Layer 5 of a small transformer language model trained on English Wikipedia (8 layers, counted from 0, width 128).
A neuron's activation on a vector x is GELU(weights . x + bias), where the dot is the dot product.

Input weights of the MLP neurons that the questions are about. A number n stands for n times 0.009.
n41 (bias -0.074): 26 -20 -35 2 -2 26 1 -34 -23 1 23 -13 1 -2 -5 25 32 49 10 5 -13 11 -14 10 56 35 -28 7 13 16 0 -21 54 19 7 -8 16 -17 35 42 -4 3 38 -16 -14 -54 14 2 41 -31 -28 -60 -35 2 -20 -8 -13 -37 21 37 -7 18 -13 -8 15 8 -16 18 13 -13 -38 -17 -41 3 -4 -30 -13 -49 26 33 7 -25 43 -24 -11 -24 2 30 23 16 -65 14 3 25 22 54 -35 -43 -5 47 35 19 -8 25 -11 -1 -21 7 9 5 -29 -43 -36 2 14 1 -7 18 -4 -34 17 -9 9 -52 45 23 11 24
n75 (bias -0.089): -4 1 45 -2 -42 36 21 19 9 22 13 20 23 4 4 -6 8 3 2 20 38 -13 -21 38 28 -30 40 -9 -15 9 20 -21 -37 3 -13 -1 -24 -14 15 1 -24 10 8 18 -14 -7 1 24 15 -3 -50 -16 34 -33 -17 -9 1 -16 17 3 -17 10 -6 35 -42 9 4 13 23 -24 -8 -67 22 12 -16 -14 37 -14 -27 31 -16 -19 -40 50 6 10 8 14 19 -11 1 4 11 -10 90 -8 -33 -17 8 16 -51 15 19 7 -12 -11 -22 11 -22 0 -25 20 -33 32 3 -9 -12 12 -31 -21 -8 11 12 -11 -6 -30 -34 7
n78 (bias -0.086): -56 14 8 -20 -25 30 -39 22 2 9 -36 -23 9 14 -8 -3 48 -3 -17 -11 -26 7 33 19 26 -66 -3 26 -37 2 -17 5 17 2 -5 2 33 12 -1 21 -7 6 -30 25 -47 11 -12 -26 -2 -27 -15 -16 2 -24 -10 32 33 50 63 -2 -33 36 42 -10 6 8 36 9 -18 3 -9 -6 7 -31 -29 -56 16 -9 6 13 -53 15 -39 -26 -22 -9 35 -35 47 -18 -26 -24 -30 -12 88 -1 55 19 6 -58 -18 -5 -33 -5 12 -72 -2 44 12 -4 15 0 -23 22 38 2 -14 6 5 24 33 38 49 43 18 36 18 1
n88 (bias -0.065): 16 -10 6 22 40 -61 -26 20 -17 -6 2 3 24 -6 30 -19 -8 2 1 -6 -16 4 23 -1 10 4 18 8 11 -13 -13 -22 27 -10 32 6 -26 11 6 7 26 5 -16 2 -9 -21 8 12 36 19 -3 -5 -21 -53 22 -22 42 -11 -15 14 14 6 -55 61 9 7 -14 16 -18 21 -18 -7 13 9 -21 14 8 10 1 -9 27 -4 -40 -31 -18 10 -8 27 2 2 -58 -46 8 -5 8 -3 -61 30 -53 22 17 44 24 3 -2 -12 -8 -11 -26 31 -8 15 -1 19 -34 -5 -25 -46 -22 -19 -19 26 20 17 33 -1 54 18
n131 (bias -0.092): 33 -7 23 -43 -45 23 32 32 17 -7 -47 27 -21 19 22 -55 2 -14 -7 -6 -18 -19 40 -10 -11 7 28 -1 6 47 -45 3 6 30 -15 -14 23 20 2 22 16 13 -6 -27 -4 43 11 18 22 40 10 -34 51 -2 42 -19 33 -37 5 -43 -19 7 -29 45 19 17 -32 17 -51 8 -10 -38 -29 -12 48 -11 -57 -6 -26 -40 -20 -7 -7 -17 -7 -6 11 58 -29 -36 -13 9 -64 6 16 6 9 -2 6 4 8 12 42 -44 -22 -19 -7 22 40 -52 21 -14 19 22 17 -1 -2 42 2 45 25 5 32 -50 31 -60 9 -33
n239 (bias -0.116): -20 26 58 35 -35 -1 4 26 0 -30 -18 9 -9 4 2 4 -24 27 -23 16 -18 3 -48 -12 -2 -18 16 -25 -20 46 -14 41 38 72 -16 25 27 -5 63 -45 -27 -29 67 33 43 -21 -8 0 15 24 -34 12 -17 -3 -17 -10 -5 56 6 55 27 -29 -15 -10 57 34 -39 31 26 12 3 2 -22 -3 -20 -28 10 -57 -35 -7 -45 37 -18 -12 -19 72 -13 -10 -18 -12 -23 -3 -11 -46 21 -31 -25 1 -32 57 31 12 -38 12 25 30 -15 -11 -14 -12 -56 17 30 -57 -10 58 2 -9 17 2 3 -10 30 0 -9 -22 -14 -18
n247 (bias -0.043): -11 26 -25 -35 -21 -4 5 -2 -18 -10 6 -27 -33 17 14 -11 -10 7 -23 -31 5 -4 -16 35 1 -9 8 28 11 37 -58 -23 26 0 -16 27 31 23 18 20 -16 5 -10 -10 -17 7 -26 27 26 -5 -1 -41 31 46 12 8 4 -95 -2 4 -36 -9 -4 4 28 -4 2 -15 -5 -31 -28 21 5 -7 -33 17 1 23 4 -19 -44 20 -16 -51 -35 9 67 7 23 11 -10 18 15 -24 29 -27 21 55 2 13 -19 -6 -2 11 -9 -40 24 8 65 -15 -13 45 -23 2 21 7 3 -15 -31 11 31 -24 27 8 32 16 12 14
n267 (bias -0.079): 15 -56 -26 -50 -27 -12 -3 -24 -4 1 -17 11 24 13 0 -17 0 20 26 22 32 -12 -6 -6 -10 -22 -13 -92 20 32 9 33 30 -6 26 -4 20 -13 -7 -7 2 -5 -4 14 -11 -2 -19 1 31 -32 -18 0 14 46 -22 -27 -34 -6 -53 18 40 -23 -30 -23 -36 -10 35 23 47 11 -10 -10 6 22 6 -16 7 -31 29 16 0 27 -26 -39 3 50 3 22 17 24 -26 31 -21 15 19 10 -26 1 -25 34 -15 36 29 36 -17 -15 -38 25 4 -34 20 -3 18 -30 43 7 -12 19 0 1 -2 23 -7 34 -34 -44 14 18
n333 (bias -0.071): 8 6 -38 -27 1 -10 -49 -8 -34 -5 1 0 -1 -15 -51 -23 36 10 8 22 11 5 31 -50 -65 35 -38 -15 -10 -16 9 33 27 36 -5 41 11 2 6 -35 19 0 -16 -8 11 -12 -6 23 -5 2 37 -24 -4 13 1 -23 15 6 55 46 19 25 8 34 -6 14 -8 -32 -8 16 -10 -5 -2 -1 -31 -4 51 57 -9 34 -8 19 -6 -22 -35 -22 26 47 30 -9 -47 -20 -4 12 -10 -18 -15 -6 -39 -10 51 -10 21 -14 -58 -21 27 23 -37 -18 2 -29 -8 10 8 7 -41 -4 32 3 -28 -3 2 33 10 19 -17 -2
n347 (bias -0.026): 19 37 18 16 3 -28 -16 -42 11 37 19 -36 21 -40 -8 12 -7 21 -28 11 -8 -15 2 -23 9 8 8 4 51 12 18 -10 -7 3 -1 8 14 18 13 -2 -19 13 -31 14 43 45 78 10 10 -26 -1 -12 1 23 1 36 46 -19 -1 17 12 13 -34 38 -46 -1 -3 55 -24 -10 -4 10 25 20 -15 -40 10 -27 -3 -18 22 -12 -71 -10 -47 18 9 -6 -19 -5 13 -10 14 39 16 -12 -32 -45 9 0 6 -23 42 -14 -13 6 12 1 -6 -10 -1 11 4 -25 -9 -28 0 -16 14 -44 -32 -10 9 1 26 -12 -36 -29
n502 (bias -0.018): 4 1 -45 -17 -11 48 -10 14 4 62 -2 9 -14 5 -2 4 13 -27 5 8 -6 -33 -12 22 -31 -27 32 23 34 8 3 -7 9 9 16 43 44 -3 20 37 -14 18 -64 -8 14 17 7 -19 30 7 23 -43 16 -8 -35 52 -40 4 -20 15 -23 -6 1 9 5 -72 12 18 7 -13 -12 14 -27 -31 29 -9 30 1 22 -9 -14 -17 31 -12 23 -22 36 1 -22 -13 6 2 -6 21 -35 1 1 -6 -13 -25 8 -12 34 -9 -19 10 13 -24 -2 43 16 -12 33 -44 -12 -3 -3 23 30 6 1 3 29 -18 3 -35 -32 -19
n547 (bias -0.037): 6 -19 6 1 -15 22 -23 -9 57 -25 -11 -31 14 58 -12 -32 19 -11 12 15 -26 14 -2 6 4 -4 -9 20 8 -23 39 -1 -14 1 10 -9 22 4 2 -6 -21 -16 13 -25 34 33 -27 38 -6 -4 35 -9 -23 26 16 1 -12 24 11 15 2 -24 -2 -24 -7 17 -22 -7 -6 -22 59 26 14 -27 -50 -25 15 -37 -19 -13 -22 19 56 -2 5 11 9 7 -12 -16 -12 13 -19 -1 -27 33 -23 -17 -3 41 -11 27 -40 -7 -20 -13 -3 -25 -9 17 2 -3 -6 -7 -7 15 1 -8 15 -11 39 18 -6 22 -11 11 0 21
n562 (bias -0.001): 12 1 -1 36 25 -3 -27 9 11 -39 -24 -32 -7 -21 -17 -11 -39 4 -28 19 -7 -14 -7 21 15 -17 17 9 -12 22 4 17 22 16 1 17 -6 -16 -7 2 -22 -32 3 19 9 20 -25 -5 -21 -22 22 -56 11 25 3 -8 -10 -43 20 -2 -17 -21 6 -39 -32 -6 4 -2 15 -14 53 25 -8 14 -8 -10 12 -9 -12 -26 12 3 -6 4 -5 -1 26 -62 9 9 -13 31 14 44 -4 29 -5 10 -1 11 -9 11 14 2 18 30 -27 -16 -30 45 52 17 11 -17 -29 2 15 -4 5 12 -37 16 33 -18 47 -8 -18 -20
n564 (bias -0.051): -6 -20 -23 -6 24 25 -9 16 -1 -27 -35 16 9 8 53 -17 -16 -2 -2 23 4 -21 2 43 13 7 5 -36 -6 -12 -40 15 10 29 27 13 41 -11 9 25 21 -22 -29 38 8 -36 -13 26 6 -1 -1 -1 -25 -48 17 -26 1 -12 -4 -13 -4 -6 -26 -10 -8 11 -30 -12 61 -7 -30 -23 31 65 14 31 4 -3 23 42 0 0 31 -4 -16 16 13 -22 -4 -6 -23 -70 -28 44 -34 7 16 -26 -35 10 33 17 -35 -46 -5 26 21 43 5 -38 3 -29 -20 -28 -18 17 -46 -17 2 36 -34 -1 10 28 14 15 14 -9
n577 (bias -0.065): 20 -10 -5 -42 -31 35 -12 -20 64 -6 -15 -35 42 -40 -12 24 13 -50 -17 37 6 6 -22 -11 -10 -32 -23 37 22 15 9 -2 1 -11 -13 6 9 21 27 24 -4 -24 3 -5 -44 35 19 -27 28 24 -34 10 -9 -12 17 -7 -31 10 17 35 29 -1 12 -10 18 -38 35 2 -2 24 -5 -9 -20 -2 28 8 10 -5 -1 24 17 -11 16 4 29 -12 6 16 49 -42 17 -3 -33 6 -16 -8 13 -9 45 -25 19 -73 29 7 -20 14 -11 -2 -25 -24 -29 40 -55 -25 17 16 -12 38 34 12 -4 -32 16 2 37 -2 -15 -18
n633 (bias -0.121): -27 -26 41 4 -16 -17 14 -48 53 32 9 7 3 -42 -10 21 -64 14 12 48 -28 38 -29 33 -35 6 -8 -37 -5 -18 -16 46 8 -3 -24 9 -5 9 7 4 -22 3 12 29 -2 -67 -33 63 -11 -19 -21 -25 13 -10 30 33 -50 26 0 -18 1 -17 -19 39 27 -11 14 1 39 -2 9 23 9 -8 -14 36 5 -41 14 -6 39 -16 30 23 -52 34 14 6 15 -5 -3 -34 1 -3 -31 6 -42 12 0 50 -48 29 29 4 7 21 -3 -32 -37 -18 27 -45 -45 50 -21 -2 -12 43 8 -20 10 -2 -13 50 12 -36 -26 11

Each question shows a token from some text and the vector x that enters the MLP there. A number n stands for n times 0.061.

" of": -27 -27 -9 -13 35 -32 -5 -14 -6 35 -17 24 16 -14 15 2 38 -8 19 7 -1 47 -57 -6 -4 -16 -8 20 -16 -9 32 27 -35 -13 22 -16 4 14 16 -9 2 -7 -45 -27 -21 1 40 12 -10 -2 -12 -10 -25 -6 4 -2 18 -4 -24 -13 4 -9 12 6 -13 9 -5 27 -17 -16 -5 -8 -8 32 -12 5 6 24 5 9 5 -14 5 -17 17 26 10 8 7 15 -7 20 -16 -23 -11 27 18 13 3 4 23 23 -19 -16 13 -22 28 -2 18 -12 -10 -27 1 0 -5 8 38 15 2 -1 -20 5 6 -2 -17 27 -48 -13
The two highest activations, in order: n347, n564

" in": -16 -29 -28 -13 30 -24 -24 5 -8 34 -4 15 19 9 2 -15 15 12 28 8 -11 41 -48 -7 -26 -30 -20 22 -30 -1 20 15 -19 -6 40 -11 -27 -7 4 -12 1 13 -48 -51 -6 33 43 0 -1 7 -1 -4 -14 1 -16 3 29 9 -15 -11 6 -20 -15 27 0 16 -16 11 -8 8 -26 -23 4 37 -4 9 -2 0 3 4 1 -6 1 -15 22 20 -5 18 10 35 -3 5 -23 -3 -12 7 17 18 12 -5 16 30 6 -17 9 0 30 -16 5 -7 -12 -4 -3 -8 14 -6 23 10 2 0 -4 -11 14 -24 4 4 -44 8
Which of these neurons fires most? n88

"red": -16 -16 -11 -6 56 -24 -3 -4 -11 -2 -11 8 -6 -1 3 -7 23 -6 18 31 -22 20 -26 15 7 -11 -8 15 3 8 26 35 -38 -12 32 -22 -12 24 -6 4 6 4 -16 -20 -16 -30 56 2 -8 15 -29 -16 1 -10 8 -6 2 -1 -17 6 -16 -1 8 5 -2 1 31 8 6 -29 -2 12 -17 35 -2 -26 -1 -10 -16 -13 -6 -11 18 0 -13 20 1 6 -35 12 8 9 28 -20 -12 27 8 -7 6 7 0 20 -10 6 21 -11 32 -12 28 15 -11 -3 14 13 -4 -15 39 30 -22 3 -4 -21 8 0 -22 4 -77 -10
Which of these neurons fires most? n633

" Ra": 8 -4 -17 -4 24 -37 9 13 5 0 -28 8 -13 -13 -21 -31 27 13 -3 2 -14 34 -33 9 -24 -12 6 20 -18 -7 8 -2 -19 -7 12 -16 -16 -30 12 -2 9 6 -23 -25 -3 -4 20 -4 -6 13 -9 -16 -38 8 2 15 27 -9 -12 -5 8 -22 35 -5 -24 2 -10 1 -38 8 -45 14 15 22 -18 10 -7 3 -3 11 -3 -3 -8 -24 40 22 -15 30 -9 51 -14 11 -6 -3 -23 -26 4 7 25 13 45 12 -4 -3 -3 -19 -3 4 3 22 0 37 11 -2 12 31 52 -11 32 31 -20 -12 13 0 2 5 -39 -20
The most active neuron and its activation: n333, at about 1.8

"ed": -12 -14 -15 -7 23 -29 12 -14 8 17 -2 5 12 2 -13 -27 29 -18 35 21 2 24 -18 10 -10 -21 -3 48 -24 -16 47 21 -13 -24 26 -19 -17 13 0 7 21 27 -34 -31 -17 -11 43 -5 -16 -1 -17 5 -5 6 -5 -6 -2 -2 -4 7 -8 0 -8 -12 -21 13 27 34 -17 -21 -21 -3 -31 35 -10 -5 -11 -10 7 -3 27 -5 -9 -10 5 13 21 24 -28 21 -3 19 3 -15 0 31 13 -13 -5 1 24 1 -47 -14 9 19 29 -22 3 0 -30 -18 6 24 10 25 16 22 -9 -9 8 -18 20 -6 -24 17 -49 -8
Which of these neurons fires most? n41

" attack": 13 -14 -9 -4 50 -29 -17 8 14 5 -9 13 -4 -9 8 -4 10 20 15 -1 -6 54 -50 10 0 -4 -7 10 -33 -16 35 -1 -38 5 0 10 16 12 -16 -25 12 -18 -38 -33 -6 -7 46 -14 -17 -3 13 4 -9 2 -15 -18 8 16 -29 -2 12 -23 38 -8 -7 -14 31 24 -13 8 -33 -6 -1 20 -21 -26 1 -2 -19 -9 7 -5 -10 -19 18 16 -14 24 -30 29 -14 -8 -1 -4 -25 24 13 -5 32 7 13 14 -10 -13 16 -1 19 -36 16 14 1 3 16 11 18 -6 34 32 -6 17 -7 -9 17 -19 -5 13 -39 4
Which of these neurons fires most? n347

"s": -34 -10 -13 -18 24 -10 2 8 12 -11 19 -11 -9 7 7 9 -10 -6 5 15 -8 11 -31 -17 -1 -7 0 9 -29 -6 13 14 -38 -41 21 -15 -2 -22 17 1 30 12 -20 -32 -19 4 20 -34 -7 34 -5 24 11 11 1 -19 18 25 -18 1 -7 -19 47 3 -9 12 26 -2 -35 -15 -27 19 4 34 -3 -6 -15 -18 -26 8 6 -24 1 50 13 37 0 14 -28 45 -10 27 6 18 3 6 15 11 8 0 29 -4 21 9 -20 8 16 -24 -2 20 17 10 -11 13 -14 -6 34 -20 -2 23 -23 3 -5 -6 -37 -16 -46 5
Which of these neurons fires most? n577

" ": -26 -40 -7 21 22 -36 -8 3 -14 22 22 36 25 3 -22 -40 19 -5 32 0 -24 29 -44 20 29 -15 12 19 -5 -13 10 -4 -17 -25 47 -9 -10 -18 21 -16 21 -3 -22 -32 -18 -6 51 -8 -16 -6 -1 14 -8 29 0 29 22 -3 -18 -13 -21 -9 3 -6 -17 -16 -28 1 -20 8 19 5 18 -14 -1 0 -4 8 7 5 22 -16 5 24 16 16 -1 16 1 18 -16 10 4 -18 -24 9 8 -1 10 12 37 24 -4 -18 -1 1 -2 -18 2 -8 -24 -22 8 -9 2 31 11 14 1 19 -7 -2 -9 0 -17 15 -45 -18
Which three neurons fire most, strongest first? n547, n502, n88

"one": -15 -5 -12 -14 11 -32 0 -2 -3 -5 -11 14 5 18 0 -10 -20 5 14 15 10 17 -71 23 -3 -6 -11 33 -29 -28 17 3 -26 -13 12 -21 -5 -19 19 -12 -4 9 -36 -28 -14 -13 23 -5 12 -2 3 22 -7 21 11 10 11 41 10 -28 -12 -5 8 12 -8 1 29 4 -26 2 -48 4 32 -3 -10 -14 26 26 32 -12 -1 -1 25 17 20 38 -24 13 -32 -10 -16 14 16 -7 21 -2 20 38 -7 3 1 28 -25 -13 -5 3 26 -4 3 0 -14 -35 -9 17 -17 15 37 14 -3 9 0 -23 23 -16 -12 -13 -26 9
The most active neuron and its activation: n633, at about 1.8

"0": -22 5 14 -28 15 12 13 -11 -28 7 3 -1 -29 -6 1 -7 2 16 23 4 -26 23 -3 53 6 3 -20 17 -18 11 3 40 -32 -44 8 -14 -16 -10 -17 0 -7 -20 -48 -25 -13 -3 4 -13 -25 4 -8 11 16 16 4 13 17 24 -17 9 4 -11 -6 -18 -5 9 11 -7 -40 -6 -31 -14 20 24 -9 -13 -1 14 17 7 13 -7 -4 -29 10 35 -17 21 -14 40 17 18 3 -2 -19 -4 22 11 44 14 12 -6 2 -2 27 6 5 -34 27 -27 -25 7 22 14 29 17 5 -5 -28 -1 1 -22 30 -7 -37 -6 -12 12
The most active neuron and its activation: n247, at about 2.3

" he": -20 -18 -20 -4 30 -35 2 10 -3 -6 -21 0 -11 4 -5 -36 8 -1 19 23 -25 48 -38 13 -13 -28 -2 16 -48 12 5 21 -39 -5 21 -11 -24 3 -5 -22 22 -10 -54 -35 -11 -5 33 -4 -4 10 -13 -11 -14 0 27 -8 36 27 9 5 -11 -23 14 25 18 -6 -25 -20 -23 16 -19 8 -7 27 -8 6 -5 -16 5 -7 -11 6 21 6 20 18 -3 27 -11 35 -11 27 10 -15 1 -13 7 15 -5 7 24 3 -10 -14 19 0 -5 0 16 -9 -6 19 21 3 6 24 48 28 14 -3 6 -9 7 -14 -15 4 -33 11
The two highest activations, in order: n239, n131

"hat": 5 -25 -29 -4 49 -29 -17 2 16 -14 -10 -17 -18 -10 -10 -18 9 36 2 32 -14 25 -26 18 10 -14 -2 19 -37 -5 32 5 -51 12 11 -18 6 4 -8 -8 1 9 -26 -23 10 -6 70 7 -18 2 -7 -3 -35 0 -11 -11 24 12 -36 -3 -27 -7 21 20 5 -3 33 18 -9 14 -27 26 9 5 -16 10 -10 -10 -4 -4 8 -2 -1 -21 2 31 -22 12 -30 28 7 -3 25 -5 -8 -3 -13 3 9 5 -12 22 -8 -4 3 0 8 -7 24 11 12 8 27 5 -15 -4 27 20 -30 20 -5 -14 13 -16 9 25 -52 1
Which of these neurons fires most? n347

"ie": -3 -2 -24 -4 28 -35 -19 -15 -25 -31 -13 7 -15 -3 -7 -13 -1 -24 -7 -11 17 -14 -46 22 -23 -13 -3 13 -2 14 24 5 -24 -9 42 -11 -29 20 34 1 -9 -5 -9 -33 12 -19 32 -3 14 -3 -22 15 -32 8 -9 19 21 10 1 -15 6 8 14 -9 14 -3 25 -4 -6 -23 -26 -6 -10 1 -8 13 27 10 24 -24 8 -9 14 4 12 16 -4 21 -10 25 -5 33 12 -23 -19 -31 14 31 18 12 22 12 -12 -11 -3 20 6 -23 -10 5 -27 24 16 47 -2 0 50 0 11 23 -14 -17 15 -7 12 18 -48 -16
Which of these neurons fires most? n247